Layer 16 of a small transformer language model trained on English Wikipedia (22 layers, counted from 0, width 64).
A neuron adds its activation times its output weights to the MLP's output. To switch it off is to set its activation to zero at one token and run the rest of the model.

Output weights of the MLP neurons that the questions are about. A number n stands for (n - 128) times 0.016.
n7: 163, 122, 107, 113, 111, 182, 88, 129, 106, 156, 128, 138, 124, 186, 136, 114, 91, 142, 168, 106, 137, 113, 104, 156, 154, 139, 58, 114, 161, 132, 90, 165, 180, 124, 138, 114, 101, 144, 93, 156, 96, 88, 108, 99, 128, 135, 122, 151, 91, 94, 88, 137, 129, 134, 110, 139, 116, 165, 104, 142, 108, 95, 147, 125
n10: 80, 148, 132, 165, 135, 67, 118, 163, 154, 74, 111, 125, 169, 94, 184, 168, 148, 177, 113, 75, 106, 152, 117, 79, 119, 114, 78, 73, 132, 117, 130, 97, 75, 106, 127, 148, 117, 171, 146, 93, 80, 29, 134, 96, 151, 111, 112, 99, 138, 136, 116, 65, 133, 151, 160, 120, 142, 86, 124, 137, 116, 118, 103, 78
n14: 111, 187, 105, 110, 164, 121, 147, 102, 139, 105, 82, 106, 142, 78, 106, 164, 184, 213, 145, 124, 121, 113, 118, 99, 121, 168, 113, 109, 142, 70, 136, 137, 99, 110, 161, 102, 149, 95, 127, 158, 97, 98, 117, 126, 167, 132, 80, 126, 116, 100, 123, 149, 112, 91, 103, 144, 108, 143, 123, 189, 147, 105, 122, 90
n30: 145, 188, 133, 107, 68, 162, 104, 167, 151, 200, 179, 111, 139, 131, 153, 154, 174, 152, 118, 139, 183, 115, 142, 165, 167, 131, 149, 146, 131, 170, 117, 87, 146, 162, 195, 136, 124, 106, 152, 121, 103, 146, 135, 86, 181, 75, 119, 116, 82, 149, 115, 143, 166, 144, 151, 146, 113, 137, 112, 137, 119, 129, 94, 119
n44: 120, 148, 171, 148, 130, 149, 147, 110, 146, 168, 112, 126, 90, 117, 130, 100, 123, 77, 100, 121, 133, 177, 138, 91, 144, 90, 115, 159, 170, 110, 116, 146, 132, 111, 108, 105, 102, 114, 147, 111, 119, 112, 121, 154, 184, 91, 102, 133, 175, 128, 115, 122, 92, 113, 158, 122, 121, 130, 82, 123, 142, 90, 123, 153
n56: 149, 147, 119, 134, 117, 106, 148, 143, 167, 101, 81, 134, 118, 128, 69, 135, 136, 186, 129, 128, 134, 127, 87, 94, 138, 159, 136, 107, 130, 82, 131, 119, 169, 105, 107, 186, 105, 125, 157, 139, 99, 165, 176, 90, 176, 122, 147, 117, 89, 100, 65, 103, 145, 145, 127, 136, 170, 139, 122, 103, 121, 53, 161, 126
n62: 115, 136, 89, 157, 86, 157, 119, 105, 168, 100, 129, 133, 133, 76, 131, 164, 204, 80, 128, 141, 147, 113, 174, 179, 61, 191, 139, 163, 133, 188, 154, 150, 122, 158, 136, 104, 97, 118, 95, 113, 141, 114, 110, 173, 99, 156, 107, 83, 73, 135, 163, 78, 147, 186, 133, 137, 83, 84, 79, 136, 166, 113, 141, 169
n76: 103, 148, 131, 90, 158, 125, 7, 148, 103, 120, 151, 120, 99, 145, 106, 106, 97, 75, 138, 183, 56, 139, 136, 95, 207, 92, 132, 136, 173, 103, 147, 88, 107, 118, 142, 66, 124, 87, 181, 147, 135, 157, 147, 126, 159, 135, 181, 117, 143, 66, 145, 174, 169, 138, 137, 116, 85, 187, 134, 78, 83, 83, 127, 117
n86: 141, 102, 209, 161, 101, 146, 106, 204, 120, 92, 148, 87, 195, 146, 111, 110, 110, 106, 172, 104, 124, 104, 163, 139, 82, 133, 83, 124, 155, 128, 92, 147, 114, 129, 84, 140, 115, 139, 141, 122, 103, 129, 156, 87, 152, 153, 80, 153, 123, 149, 95, 164, 127, 124, 138, 38, 119, 100, 107, 126, 144, 132, 132, 159
n88: 147, 116, 99, 128, 116, 191, 179, 114, 145, 179, 84, 156, 143, 146, 135, 173, 175, 83, 168, 25, 155, 142, 108, 138, 94, 155, 98, 86, 114, 147, 107, 105, 113, 172, 110, 84, 66, 127, 109, 166, 128, 96, 89, 159, 136, 105, 74, 122, 94, 112, 88, 172, 80, 175, 92, 181, 144, 138, 47, 93, 167, 83, 125, 102
n102: 62, 173, 190, 133, 117, 88, 95, 160, 102, 72, 101, 124, 128, 145, 108, 118, 174, 122, 179, 113, 87, 57, 99, 100, 147, 118, 93, 120, 84, 125, 163, 187, 122, 112, 54, 84, 127, 162, 115, 122, 88, 120, 130, 113, 81, 139, 129, 126, 141, 103, 131, 130, 94, 172, 173, 62, 186, 132, 128, 108, 112, 100, 73, 131
n103: 108, 111, 97, 91, 161, 90, 94, 95, 193, 115, 109, 146, 124, 117, 134, 94, 189, 25, 117, 144, 98, 177, 95, 109, 116, 94, 131, 123, 125, 129, 94, 117, 136, 126, 127, 135, 98, 155, 126, 172, 88, 158, 185, 157, 145, 112, 128, 90, 126, 183, 157, 112, 127, 195, 13, 162, 135, 98, 146, 76, 136, 156, 94, 141
n134: 145, 142, 161, 121, 129, 91, 215, 148, 136, 97, 139, 78, 127, 121, 131, 131, 139, 62, 82, 141, 165, 170, 158, 175, 63, 143, 107, 192, 147, 144, 162, 87, 94, 82, 92, 174, 114, 139, 136, 137, 103, 130, 151, 106, 173, 141, 157, 138, 192, 116, 187, 145, 119, 93, 127, 86, 153, 144, 113, 90, 112, 129, 129, 76
n168: 169, 183, 142, 69, 99, 123, 119, 19, 96, 128, 114, 137, 109, 139, 176, 139, 193, 146, 68, 113, 132, 99, 151, 69, 143, 162, 109, 106, 125, 177, 174, 149, 167, 157, 160, 140, 79, 184, 121, 106, 127, 141, 138, 150, 126, 134, 127, 83, 113, 163, 168, 143, 141, 118, 66, 102, 108, 73, 126, 119, 121, 177, 110, 131
n177: 122, 112, 197, 148, 166, 121, 142, 142, 140, 158, 93, 88, 100, 164, 123, 105, 162, 99, 158, 127, 111, 166, 108, 174, 71, 166, 129, 98, 84, 172, 121, 109, 101, 165, 111, 108, 79, 64, 123, 159, 153, 96, 144, 87, 169, 141, 114, 180, 120, 112, 128, 134, 95, 185, 134, 142, 142, 106, 117, 115, 143, 121, 120, 159
n187: 171, 159, 165, 133, 142, 116, 139, 153, 149, 99, 52, 106, 138, 119, 94, 187, 129, 219, 72, 50, 109, 175, 117, 115, 119, 144, 147, 111, 163, 152, 106, 84, 91, 85, 177, 126, 144, 115, 42, 138, 183, 214, 126, 74, 151, 121, 102, 167, 112, 134, 171, 84, 156, 191, 103, 100, 130, 112, 123, 135, 132, 116, 128, 103

Each question names a token from some text and the token that comes next. It shows the activations a of the neurons there, in the order above. A number n stands for (n - 128) times 0.55.

Then comes g, the gradient of the next token's log-probability with respect to the MLP's output, scaled to length 1. A neuron's effect is roughly proportional to its activation times (output weights . g). A number n stands for (n - 128) times 0.0036.

"i", then "ation"
a: 127, 129, 130, 128, 126, 142, 121, 127, 73, 126, 132, 128, 127, 128, 128, 128
g: 110, 123, 163, 116, 97, 156, 165, 88, 201, 170, 126, 174, 106, 122, 126, 118, 125, 126, 144, 157, 122, 105, 115, 99, 177, 115, 138, 115, 109, 121, 183, 118, 36, 104, 228, 76, 144, 141, 146, 146, 181, 132, 149, 122, 51, 157, 118, 157, 179, 104, 71, 180, 109, 141, 114, 139, 165, 146, 110, 113, 120, 91, 185, 94
Switching off which neuron hurts the next token most? n86

" of", then " West"
a: 129, 172, 130, 135, 120, 126, 128, 128, 128, 128, 129, 128, 128, 128, 128, 127
g: 135, 200, 169, 118, 117, 124, 118, 106, 147, 93, 140, 177, 160, 147, 150, 140, 120, 160, 167, 115, 8, 110, 143, 167, 54, 122, 162, 157, 109, 137, 118, 71, 90, 106, 79, 150, 78, 173, 146, 151, 184, 93, 158, 116, 154, 153, 137, 97, 122, 140, 149, 142, 116, 127, 104, 168, 120, 135, 180, 103, 215, 118, 124, 148
Which two neurons, each switched off alone, lower its probability most, in order? n10, n44

"ac", then "hem"
a: 112, 127, 129, 134, 125, 128, 127, 127, 131, 128, 130, 127, 128, 131, 127, 128
g: 145, 125, 171, 121, 195, 118, 130, 144, 100, 207, 20, 68, 113, 128, 135, 192, 146, 128, 144, 118, 146, 115, 73, 151, 123, 112, 61, 95, 89, 108, 91, 122, 148, 150, 97, 97, 116, 154, 194, 101, 158, 142, 118, 135, 173, 105, 151, 119, 156, 95, 123, 142, 155, 168, 143, 134, 156, 195, 135, 178, 129, 163, 177, 144
Which neuron, switched off, raises the next token's probability most? n7

"or", then "h"
a: 129, 129, 125, 127, 128, 142, 111, 132, 112, 128, 131, 128, 128, 128, 129, 126
g: 191, 95, 199, 165, 117, 105, 106, 114, 84, 122, 211, 107, 140, 133, 103, 118, 117, 61, 201, 124, 97, 94, 131, 205, 89, 95, 100, 100, 139, 98, 117, 152, 105, 151, 82, 114, 148, 193, 146, 130, 98, 178, 177, 145, 105, 128, 124, 125, 88, 132, 118, 121, 112, 130, 123, 138, 119, 149, 107, 111, 143, 107, 140, 234
Which neuron, switched off, raises the next token's probability most? n86

" met", then " when"
a: 122, 128, 129, 128, 129, 128, 128, 122, 130, 104, 128, 128, 128, 133, 137, 168
g: 166, 153, 165, 143, 120, 135, 167, 102, 173, 115, 122, 119, 193, 202, 99, 155, 186, 103, 116, 175, 131, 82, 93, 79, 147, 130, 128, 110, 98, 134, 144, 148, 81, 116, 129, 116, 85, 158, 128, 148, 143, 172, 71, 126, 145, 202, 105, 200, 204, 144, 141, 171, 75, 122, 91, 191, 130, 152, 144, 109, 165, 149, 162, 109
Switching off which neuron hurts the next token most? n187

"ised", then " for"
a: 135, 128, 127, 129, 128, 137, 129, 129, 128, 130, 128, 111, 128, 127, 128, 157
g: 113, 96, 109, 98, 96, 171, 99, 157, 139, 130, 138, 140, 110, 167, 154, 92, 123, 136, 127, 134, 195, 81, 91, 139, 122, 132, 95, 150, 180, 148, 164, 106, 122, 169, 133, 183, 112, 45, 102, 119, 146, 167, 98, 100, 113, 87, 145, 107, 158, 142, 118, 124, 121, 53, 153, 67, 111, 184, 91, 223, 94, 83, 161, 75
Which two neurons, each switched off alone, lower its probability most, in order? n103, n7

" B", then "ur"
a: 127, 127, 128, 128, 129, 127, 128, 96, 129, 58, 145, 129, 129, 133, 129, 128
g: 184, 166, 93, 172, 129, 153, 98, 128, 140, 71, 104, 134, 115, 151, 115, 189, 80, 108, 142, 59, 179, 217, 133, 170, 117, 131, 141, 137, 137, 132, 142, 156, 109, 186, 126, 160, 109, 97, 115, 113, 57, 68, 157, 89, 128, 117, 140, 99, 172, 140, 186, 139, 72, 111, 86, 123, 165, 126, 129, 143, 84, 73, 84, 136
Which neuron, switched off, raises the next token's probability most? n88

" at", then " He"
a: 128, 129, 128, 129, 139, 128, 116, 128, 131, 128, 129, 128, 127, 127, 128, 157
g: 200, 106, 119, 80, 156, 141, 147, 125, 148, 138, 124, 184, 109, 121, 92, 114, 176, 129, 99, 111, 163, 169, 122, 67, 123, 146, 82, 135, 162, 153, 126, 125, 144, 128, 137, 145, 207, 196, 158, 157, 156, 139, 142, 111, 160, 130, 14, 170, 185, 140, 111, 173, 127, 172, 107, 139, 174, 111, 143, 76, 88, 128, 168, 103
Which two neurons, each switched off alone, lower its probability most, in order? n187, n62

" the", then " a"
a: 129, 128, 129, 128, 129, 127, 127, 129, 128, 130, 127, 132, 128, 128, 128, 120
g: 147, 158, 202, 117, 63, 109, 102, 110, 136, 188, 107, 117, 118, 197, 120, 173, 114, 141, 174, 148, 133, 120, 109, 116, 157, 94, 98, 217, 142, 152, 160, 112, 81, 99, 124, 98, 111, 159, 78, 124, 95, 166, 94, 151, 101, 113, 117, 189, 142, 124, 171, 119, 205, 207, 107, 179, 123, 114, 111, 144, 83, 136, 124, 120
Which neuron, switched off, raises the next token's probability most? n187

" and", then " st"
a: 155, 129, 180, 128, 131, 129, 127, 128, 129, 130, 130, 127, 128, 128, 128, 128
g: 107, 115, 84, 146, 156, 121, 131, 127, 101, 126, 173, 205, 94, 41, 144, 119, 129, 126, 185, 153, 72, 143, 164, 148, 47, 101, 100, 113, 124, 62, 95, 73, 136, 161, 57, 162, 108, 127, 131, 159, 126, 171, 171, 133, 153, 103, 157, 89, 174, 145, 111, 157, 91, 101, 72, 141, 98, 151, 145, 149, 145, 173, 106, 124
Switching off which neuron hurts the next token most? n14

"ital", then " te"
a: 128, 128, 128, 130, 128, 141, 128, 129, 150, 127, 127, 116, 130, 128, 128, 123
g: 126, 161, 113, 63, 129, 181, 168, 136, 118, 182, 152, 109, 112, 122, 152, 198, 105, 149, 137, 178, 151, 154, 53, 139, 134, 155, 54, 118, 106, 106, 134, 82, 113, 86, 136, 144, 130, 58, 123, 144, 151, 77, 95, 151, 60, 167, 135, 101, 137, 111, 126, 148, 175, 159, 134, 70, 165, 141, 171, 81, 125, 171, 71, 130
Switching off which neuron hurts the next token most? n103

" P", then "angu"
a: 129, 131, 129, 128, 148, 128, 127, 111, 130, 120, 143, 128, 129, 128, 127, 128
g: 147, 157, 143, 109, 164, 115, 173, 81, 149, 106, 210, 117, 122, 141, 125, 83, 123, 146, 128, 92, 153, 121, 71, 163, 136, 120, 92, 116, 165, 121, 148, 141, 91, 144, 159, 64, 166, 152, 60, 116, 185, 127, 76, 146, 145, 168, 196, 86, 100, 76, 183, 166, 96, 203, 130, 126, 167, 98, 142, 107, 95, 177, 128, 137
Which neuron, switched off, raises the next token's probability most? n44

"on", then "."
a: 128, 128, 129, 128, 129, 160, 128, 124, 124, 129, 125, 128, 128, 127, 137, 128
g: 177, 144, 111, 120, 139, 153, 157, 169, 145, 177, 152, 87, 121, 98, 74, 163, 152, 125, 75, 133, 107, 95, 169, 129, 37, 160, 108, 153, 168, 85, 156, 103, 158, 107, 101, 90, 90, 122, 78, 115, 135, 176, 178, 83, 124, 181, 114, 189, 117, 131, 98, 144, 91, 117, 119, 130, 132, 159, 111, 125, 159, 237, 130, 97
Switching off which neuron hurts the next token most? n177

"a", then " is"
a: 122, 128, 143, 128, 128, 148, 128, 104, 124, 128, 126, 128, 129, 127, 128, 130
g: 122, 152, 124, 137, 163, 173, 166, 141, 192, 143, 145, 62, 143, 103, 144, 185, 107, 129, 195, 144, 64, 157, 108, 68, 101, 161, 149, 108, 128, 119, 173, 135, 124, 112, 108, 120, 122, 129, 99, 66, 133, 113, 149, 139, 102, 215, 120, 162, 182, 88, 129, 53, 136, 172, 87, 174, 192, 152, 130, 127, 147, 171, 137, 101
Switching off which neuron hurts the next token most? n76

" ch", then "ore"
a: 132, 160, 113, 128, 128, 128, 128, 128, 126, 104, 128, 128, 99, 117, 141, 124
g: 80, 153, 123, 132, 104, 115, 115, 101, 78, 137, 97, 133, 154, 186, 120, 117, 91, 140, 126, 154, 104, 201, 161, 187, 162, 132, 112, 79, 69, 168, 148, 129, 195, 120, 145, 132, 107, 125, 157, 103, 187, 105, 105, 129, 128, 137, 10, 103, 140, 71, 146, 100, 168, 110, 145, 161, 126, 158, 121, 153, 139, 169, 55, 107
Which neuron, switched off, raises the next token's probability most? n168

" of", then " Be"
a: 127, 131, 127, 128, 128, 123, 123, 127, 135, 128, 128, 128, 127, 128, 128, 149
g: 157, 101, 148, 110, 160, 110, 138, 166, 82, 170, 154, 181, 37, 110, 111, 153, 149, 134, 61, 106, 117, 114, 96, 137, 137, 127, 149, 127, 68, 126, 138, 138, 180, 71, 163, 177, 140, 174, 182, 139, 152, 140, 176, 98, 173, 117, 53, 122, 184, 146, 138, 101, 130, 146, 135, 98, 159, 158, 148, 90, 153, 115, 48, 153
Which two neurons, each switched off alone, lower its probability most, in order? n187, n62

" to", then "g"
a: 129, 128, 128, 128, 121, 128, 128, 128, 129, 128, 128, 151, 137, 127, 128, 121
g: 110, 42, 198, 119, 198, 135, 128, 167, 104, 166, 158, 143, 99, 107, 209, 60, 135, 112, 135, 161, 141, 77, 86, 139, 99, 119, 131, 127, 107, 117, 177, 113, 119, 111, 115, 95, 179, 178, 129, 160, 148, 107, 179, 127, 139, 98, 106, 79, 75, 126, 111, 83, 96, 88, 157, 163, 79, 151, 150, 129, 94, 164, 161, 140
Which neuron, switched off, raises the next token's probability most? n134

"ight", then "ly"
a: 129, 129, 129, 129, 127, 130, 129, 129, 127, 128, 125, 128, 127, 129, 159, 122
g: 176, 166, 177, 178, 143, 120, 121, 50, 158, 122, 110, 118, 106, 145, 135, 120, 116, 119, 141, 212, 110, 149, 124, 88, 84, 111, 155, 111, 98, 126, 86, 138, 164, 73, 85, 169, 163, 128, 130, 54, 137, 98, 36, 119, 131, 127, 98, 155, 112, 118, 118, 161, 96, 93, 107, 113, 103, 139, 92, 176, 163, 179, 106, 200
Which two neurons, each switched off alone, lower its probability most, in order? n177, n187

" For", then "b"
a: 128, 127, 131, 132, 112, 128, 128, 128, 129, 129, 127, 128, 128, 128, 128, 128
g: 116, 170, 94, 118, 108, 120, 78, 166, 92, 121, 129, 109, 61, 126, 103, 139, 159, 131, 175, 156, 127, 98, 94, 156, 165, 140, 114, 213, 188, 29, 111, 136, 159, 152, 227, 197, 113, 132, 125, 155, 165, 128, 119, 127, 150, 108, 131, 106, 130, 163, 174, 122, 87, 168, 153, 120, 116, 111, 105, 125, 181, 146, 155, 95
Switching off which neuron hurts the next token most? n30

" al", then "re"
a: 128, 145, 128, 128, 123, 128, 130, 126, 128, 128, 128, 128, 125, 128, 126, 128
g: 112, 123, 116, 101, 167, 100, 108, 168, 119, 115, 149, 147, 140, 113, 146, 124, 123, 71, 130, 156, 128, 122, 117, 129, 96, 132, 119, 152, 171, 196, 152, 148, 97, 114, 106, 194, 144, 118, 180, 75, 33, 74, 129, 101, 81, 158, 79, 136, 205, 166, 135, 66, 95, 71, 204, 143, 120, 180, 145, 131, 109, 113, 97, 122
Switching off which neuron hurts the next token most? n10

"ans", then " before"
a: 128, 128, 128, 128, 127, 127, 109, 134, 127, 128, 131, 129, 129, 125, 128, 133
g: 175, 69, 110, 203, 118, 97, 82, 173, 149, 127, 109, 83, 123, 156, 118, 103, 156, 130, 70, 77, 70, 104, 156, 81, 113, 169, 105, 133, 112, 38, 148, 100, 154, 127, 174, 91, 102, 119, 155, 131, 101, 84, 99, 123, 103, 145, 155, 195, 133, 113, 114, 161, 82, 95, 98, 146, 193, 167, 134, 130, 90, 161, 148, 107
Switching off which neuron hurts the next token most? n62

" w", then "er"
a: 135, 128, 128, 128, 128, 128, 127, 133, 127, 109, 128, 128, 127, 127, 132, 126
g: 163, 78, 162, 171, 170, 150, 103, 117, 123, 123, 116, 140, 100, 116, 131, 153, 191, 159, 124, 155, 110, 138, 132, 173, 169, 184, 48, 114, 153, 99, 141, 100, 140, 142, 137, 115, 161, 104, 118, 105, 154, 132, 149, 81, 87, 100, 113, 145, 178, 119, 126, 34, 175, 144, 137, 68, 92, 164, 93, 187, 44, 101, 119, 166
Which two neurons, each switched off alone, lower its probability most, in order? n88, n7

"oll", then "o"
a: 130, 128, 128, 128, 125, 128, 126, 128, 129, 106, 120, 125, 128, 129, 130, 125
g: 109, 95, 129, 197, 105, 149, 139, 127, 156, 151, 111, 44, 130, 153, 128, 172, 164, 132, 62, 88, 124, 217, 138, 162, 127, 66, 75, 120, 49, 159, 107, 130, 152, 78, 129, 156, 129, 163, 177, 116, 92, 164, 144, 111, 100, 119, 82, 115, 129, 173, 90, 118, 206, 131, 135, 127, 159, 150, 158, 141, 154, 121, 127, 156
Switching off which neuron hurts the next token most? n102

"arri", then "ors"
a: 128, 130, 129, 128, 128, 129, 126, 128, 130, 152, 130, 128, 130, 122, 128, 128
g: 145, 228, 102, 144, 151, 124, 98, 156, 145, 156, 137, 128, 125, 96, 148, 82, 199, 75, 98, 158, 203, 167, 156, 100, 148, 169, 183, 131, 111, 144, 204, 70, 152, 154, 131, 147, 143, 155, 127, 186, 152, 108, 166, 115, 137, 113, 155, 150, 133, 86, 111, 105, 70, 68, 126, 154, 116, 111, 102, 154, 166, 102, 137, 88
Switching off which neuron hurts the next token most? n88

"ics", then " and"
a: 128, 128, 128, 128, 128, 139, 113, 130, 129, 126, 128, 128, 128, 129, 128, 129
g: 210, 127, 130, 189, 116, 59, 50, 169, 77, 101, 110, 116, 132, 181, 77, 103, 152, 108, 155, 132, 162, 145, 102, 103, 120, 79, 127, 152, 179, 114, 111, 150, 137, 154, 167, 168, 97, 96, 136, 139, 97, 153, 130, 113, 136, 123, 160, 128, 214, 135, 175, 102, 158, 148, 116, 184, 117, 133, 133, 81, 112, 141, 205, 106
Switching off which neuron hurts the next token most? n62

" dist", then "in"
a: 122, 128, 129, 128, 128, 128, 129, 130, 117, 130, 130, 128, 129, 7, 131, 126
g: 106, 112, 113, 155, 171, 133, 119, 174, 57, 137, 150, 98, 115, 81, 127, 145, 137, 112, 139, 180, 203, 107, 118, 144, 67, 107, 63, 151, 136, 121, 152, 151, 139, 201, 130, 114, 104, 147, 85, 112, 125, 81, 128, 86, 157, 103, 120, 80, 224, 134, 128, 106, 75, 169, 157, 160, 108, 73, 139, 142, 59, 162, 127, 110
Switching off which neuron hurts the next token most? n168

" \"", then "d"
a: 128, 128, 128, 128, 84, 129, 127, 125, 124, 126, 115, 127, 128, 136, 128, 127
g: 114, 98, 93, 144, 93, 165, 115, 134, 139, 102, 86, 79, 125, 126, 176, 119, 123, 172, 172, 181, 119, 133, 89, 156, 144, 112, 70, 123, 107, 106, 95, 143, 74, 149, 118, 152, 153, 152, 123, 122, 51, 101, 208, 126, 110, 151, 121, 161, 76, 105, 129, 149, 156, 189, 164, 106, 58, 108, 138, 150, 170, 233, 124, 113
Switching off which neuron hurts the next token most? n44

"ship", then " to"
a: 128, 129, 131, 128, 128, 124, 127, 131, 127, 128, 132, 117, 128, 128, 127, 138
g: 113, 73, 175, 90, 67, 112, 109, 152, 124, 159, 109, 147, 107, 136, 138, 91, 192, 141, 129, 175, 108, 119, 94, 100, 103, 178, 123, 127, 157, 123, 136, 189, 139, 144, 144, 142, 58, 143, 131, 161, 62, 123, 107, 117, 84, 58, 209, 157, 153, 88, 118, 114, 99, 86, 111, 104, 159, 72, 56, 142, 120, 71, 141, 121
Which neuron, switched off, raises the next token's probability most? n187

" National", then " St"
a: 128, 132, 115, 127, 135, 128, 128, 113, 147, 128, 128, 128, 121, 128, 127, 129
g: 88, 159, 101, 217, 170, 138, 125, 110, 94, 131, 95, 181, 100, 103, 79, 157, 103, 125, 181, 153, 71, 93, 172, 84, 77, 145, 126, 144, 133, 124, 98, 119, 158, 96, 79, 144, 99, 139, 46, 151, 121, 154, 165, 145, 171, 126, 130, 53, 186, 141, 137, 156, 92, 131, 64, 159, 84, 150, 128, 109, 117, 102, 124, 101
Which neuron, switched off, raises the next token's probability most? n14

"son", then ").\n\n"
a: 128, 128, 152, 128, 125, 135, 128, 129, 120, 128, 117, 129, 129, 127, 126, 133
g: 116, 171, 76, 130, 123, 157, 186, 149, 174, 103, 184, 147, 131, 108, 142, 98, 170, 169, 131, 60, 153, 126, 127, 159, 129, 144, 113, 136, 79, 117, 139, 193, 146, 110, 136, 111, 190, 179, 67, 107, 168, 134, 156, 209, 86, 178, 129, 178, 105, 106, 116, 107, 165, 117, 145, 131, 182, 196, 117, 151, 146, 159, 141, 177
Switching off which neuron hurts the next token most? n14

" me", then "et"
a: 128, 127, 129, 148, 128, 126, 129, 117, 128, 129, 116, 128, 128, 134, 135, 128
g: 137, 153, 172, 130, 29, 120, 98, 93, 127, 161, 126, 151, 116, 131, 95, 168, 77, 103, 154, 173, 141, 133, 183, 136, 111, 108, 122, 189, 142, 161, 118, 169, 138, 106, 69, 105, 173, 186, 119, 173, 88, 104, 186, 167, 132, 150, 97, 113, 177, 112, 155, 130, 186, 117, 139, 58, 80, 109, 143, 158, 90, 157, 122, 177
Switching off which neuron hurts the next token most? n168

".", then " M"
a: 132, 128, 127, 127, 129, 128, 144, 127, 129, 128, 107, 129, 128, 127, 128, 131
g: 70, 84, 72, 174, 222, 121, 133, 180, 153, 96, 121, 92, 115, 39, 110, 126, 155, 122, 163, 121, 142, 93, 166, 160, 109, 91, 129, 97, 122, 137, 149, 125, 187, 149, 85, 140, 108, 103, 105, 118, 153, 110, 101, 118, 143, 127, 171, 85, 151, 129, 177, 126, 82, 145, 129, 109, 91, 90, 106, 59, 125, 126, 48, 157
Which neuron, switched off, raises the next token's probability most? n102

" that", then " another"
a: 157, 128, 205, 128, 124, 123, 128, 128, 128, 128, 128, 131, 127, 128, 127, 126
g: 124, 147, 179, 134, 111, 123, 137, 49, 89, 79, 120, 168, 106, 173, 137, 158, 109, 146, 145, 88, 128, 127, 189, 221, 107, 77, 121, 127, 111, 126, 155, 131, 75, 88, 101, 114, 101, 132, 146, 119, 104, 121, 86, 115, 110, 47, 152, 202, 157, 78, 202, 162, 170, 97, 110, 135, 104, 136, 149, 170, 121, 107, 111, 101
Switching off which neuron hurts the next token most? n14

" Je", then "an"
a: 128, 128, 108, 127, 122, 128, 125, 101, 128, 131, 106, 129, 127, 138, 127, 128
g: 107, 139, 130, 142, 135, 112, 85, 79, 161, 149, 100, 127, 144, 124, 114, 181, 118, 109, 54, 135, 85, 106, 147, 163, 122, 116, 156, 128, 182, 159, 141, 115, 144, 74, 181, 148, 149, 55, 133, 148, 112, 151, 19, 113, 110, 130, 108, 167, 168, 175, 85, 177, 156, 132, 163, 184, 139, 180, 128, 124, 166, 81, 185, 157
Switching off which neuron hurts the next token most? n102

".", then " C"
a: 139, 128, 136, 128, 123, 128, 143, 124, 128, 128, 110, 128, 128, 128, 128, 128
g: 87, 121, 108, 154, 137, 90, 179, 67, 75, 162, 88, 158, 116, 85, 103, 130, 151, 126, 117, 103, 158, 128, 163, 166, 80, 144, 102, 61, 119, 161, 78, 136, 171, 156, 33, 81, 122, 98, 94, 122, 99, 202, 69, 147, 145, 98, 91, 107, 108, 120, 106, 173, 173, 162, 156, 121, 74, 93, 115, 108, 120, 128, 120, 130
Switching off which neuron hurts the next token most? n62

"hem", then " him"
a: 129, 126, 128, 127, 115, 148, 156, 128, 128, 128, 110, 129, 128, 128, 128, 128
g: 175, 132, 137, 116, 107, 178, 156, 139, 153, 209, 96, 183, 120, 132, 146, 186, 123, 130, 96, 112, 109, 147, 117, 78, 98, 174, 103, 161, 112, 91, 151, 125, 171, 117, 136, 112, 126, 152, 147, 175, 99, 69, 135, 131, 145, 105, 127, 199, 141, 129, 156, 161, 58, 210, 77, 126, 143, 131, 71, 88, 124, 124, 117, 43
Switching off which neuron hurts the next token most? n56

"7", then "5"
a: 126, 127, 127, 154, 128, 125, 141, 124, 130, 127, 88, 127, 128, 127, 129, 128
g: 47, 109, 140, 189, 85, 129, 134, 141, 182, 123, 101, 133, 143, 204, 118, 188, 161, 150, 150, 134, 174, 128, 81, 117, 72, 93, 101, 189, 151, 82, 100, 118, 85, 131, 206, 60, 151, 98, 147, 107, 73, 121, 100, 120, 135, 110, 112, 123, 129, 116, 142, 134, 136, 102, 141, 125, 79, 85, 110, 117, 50, 131, 107, 140
Switching off which neuron hurts the next token most? n30

" they", then " were"
a: 141, 129, 170, 128, 128, 129, 127, 126, 128, 129, 128, 134, 127, 125, 129, 132
g: 179, 166, 161, 193, 118, 144, 118, 189, 131, 142, 152, 142, 98, 177, 77, 76, 162, 118, 77, 109, 133, 149, 154, 185, 158, 144, 91, 123, 173, 100, 55, 104, 123, 142, 129, 99, 112, 151, 119, 200, 134, 66, 175, 113, 172, 188, 105, 154, 163, 144, 108, 75, 132, 134, 134, 148, 78, 115, 150, 129, 115, 199, 137, 114
Which neuron, switched off, raises the next token's probability most? n14

"t", then "is"
a: 121, 128, 128, 130, 129, 135, 99, 127, 110, 127, 126, 128, 129, 129, 128, 127
g: 90, 36, 166, 171, 174, 192, 136, 119, 64, 84, 119, 105, 140, 133, 155, 116, 165, 83, 171, 145, 160, 119, 74, 102, 134, 81, 87, 112, 117, 114, 135, 214, 212, 120, 116, 124, 146, 136, 163, 87, 142, 166, 129, 71, 165, 96, 171, 145, 106, 148, 119, 121, 105, 146, 130, 138, 147, 110, 184, 92, 109, 123, 138, 146
Switching off which neuron hurts the next token most? n62

" consid", then "ered"
a: 131, 130, 129, 128, 129, 127, 141, 124, 132, 129, 97, 128, 128, 145, 126, 129
g: 138, 143, 122, 89, 127, 145, 110, 126, 127, 131, 118, 116, 149, 112, 115, 127, 65, 99, 80, 146, 143, 140, 156, 136, 78, 148, 96, 113, 142, 16, 41, 217, 102, 185, 101, 179, 138, 129, 104, 121, 108, 86, 106, 144, 142, 135, 127, 173, 132, 109, 169, 152, 110, 100, 127, 164, 113, 58, 146, 154, 215, 130, 117, 102
Switching off which neuron hurts the next token most? n102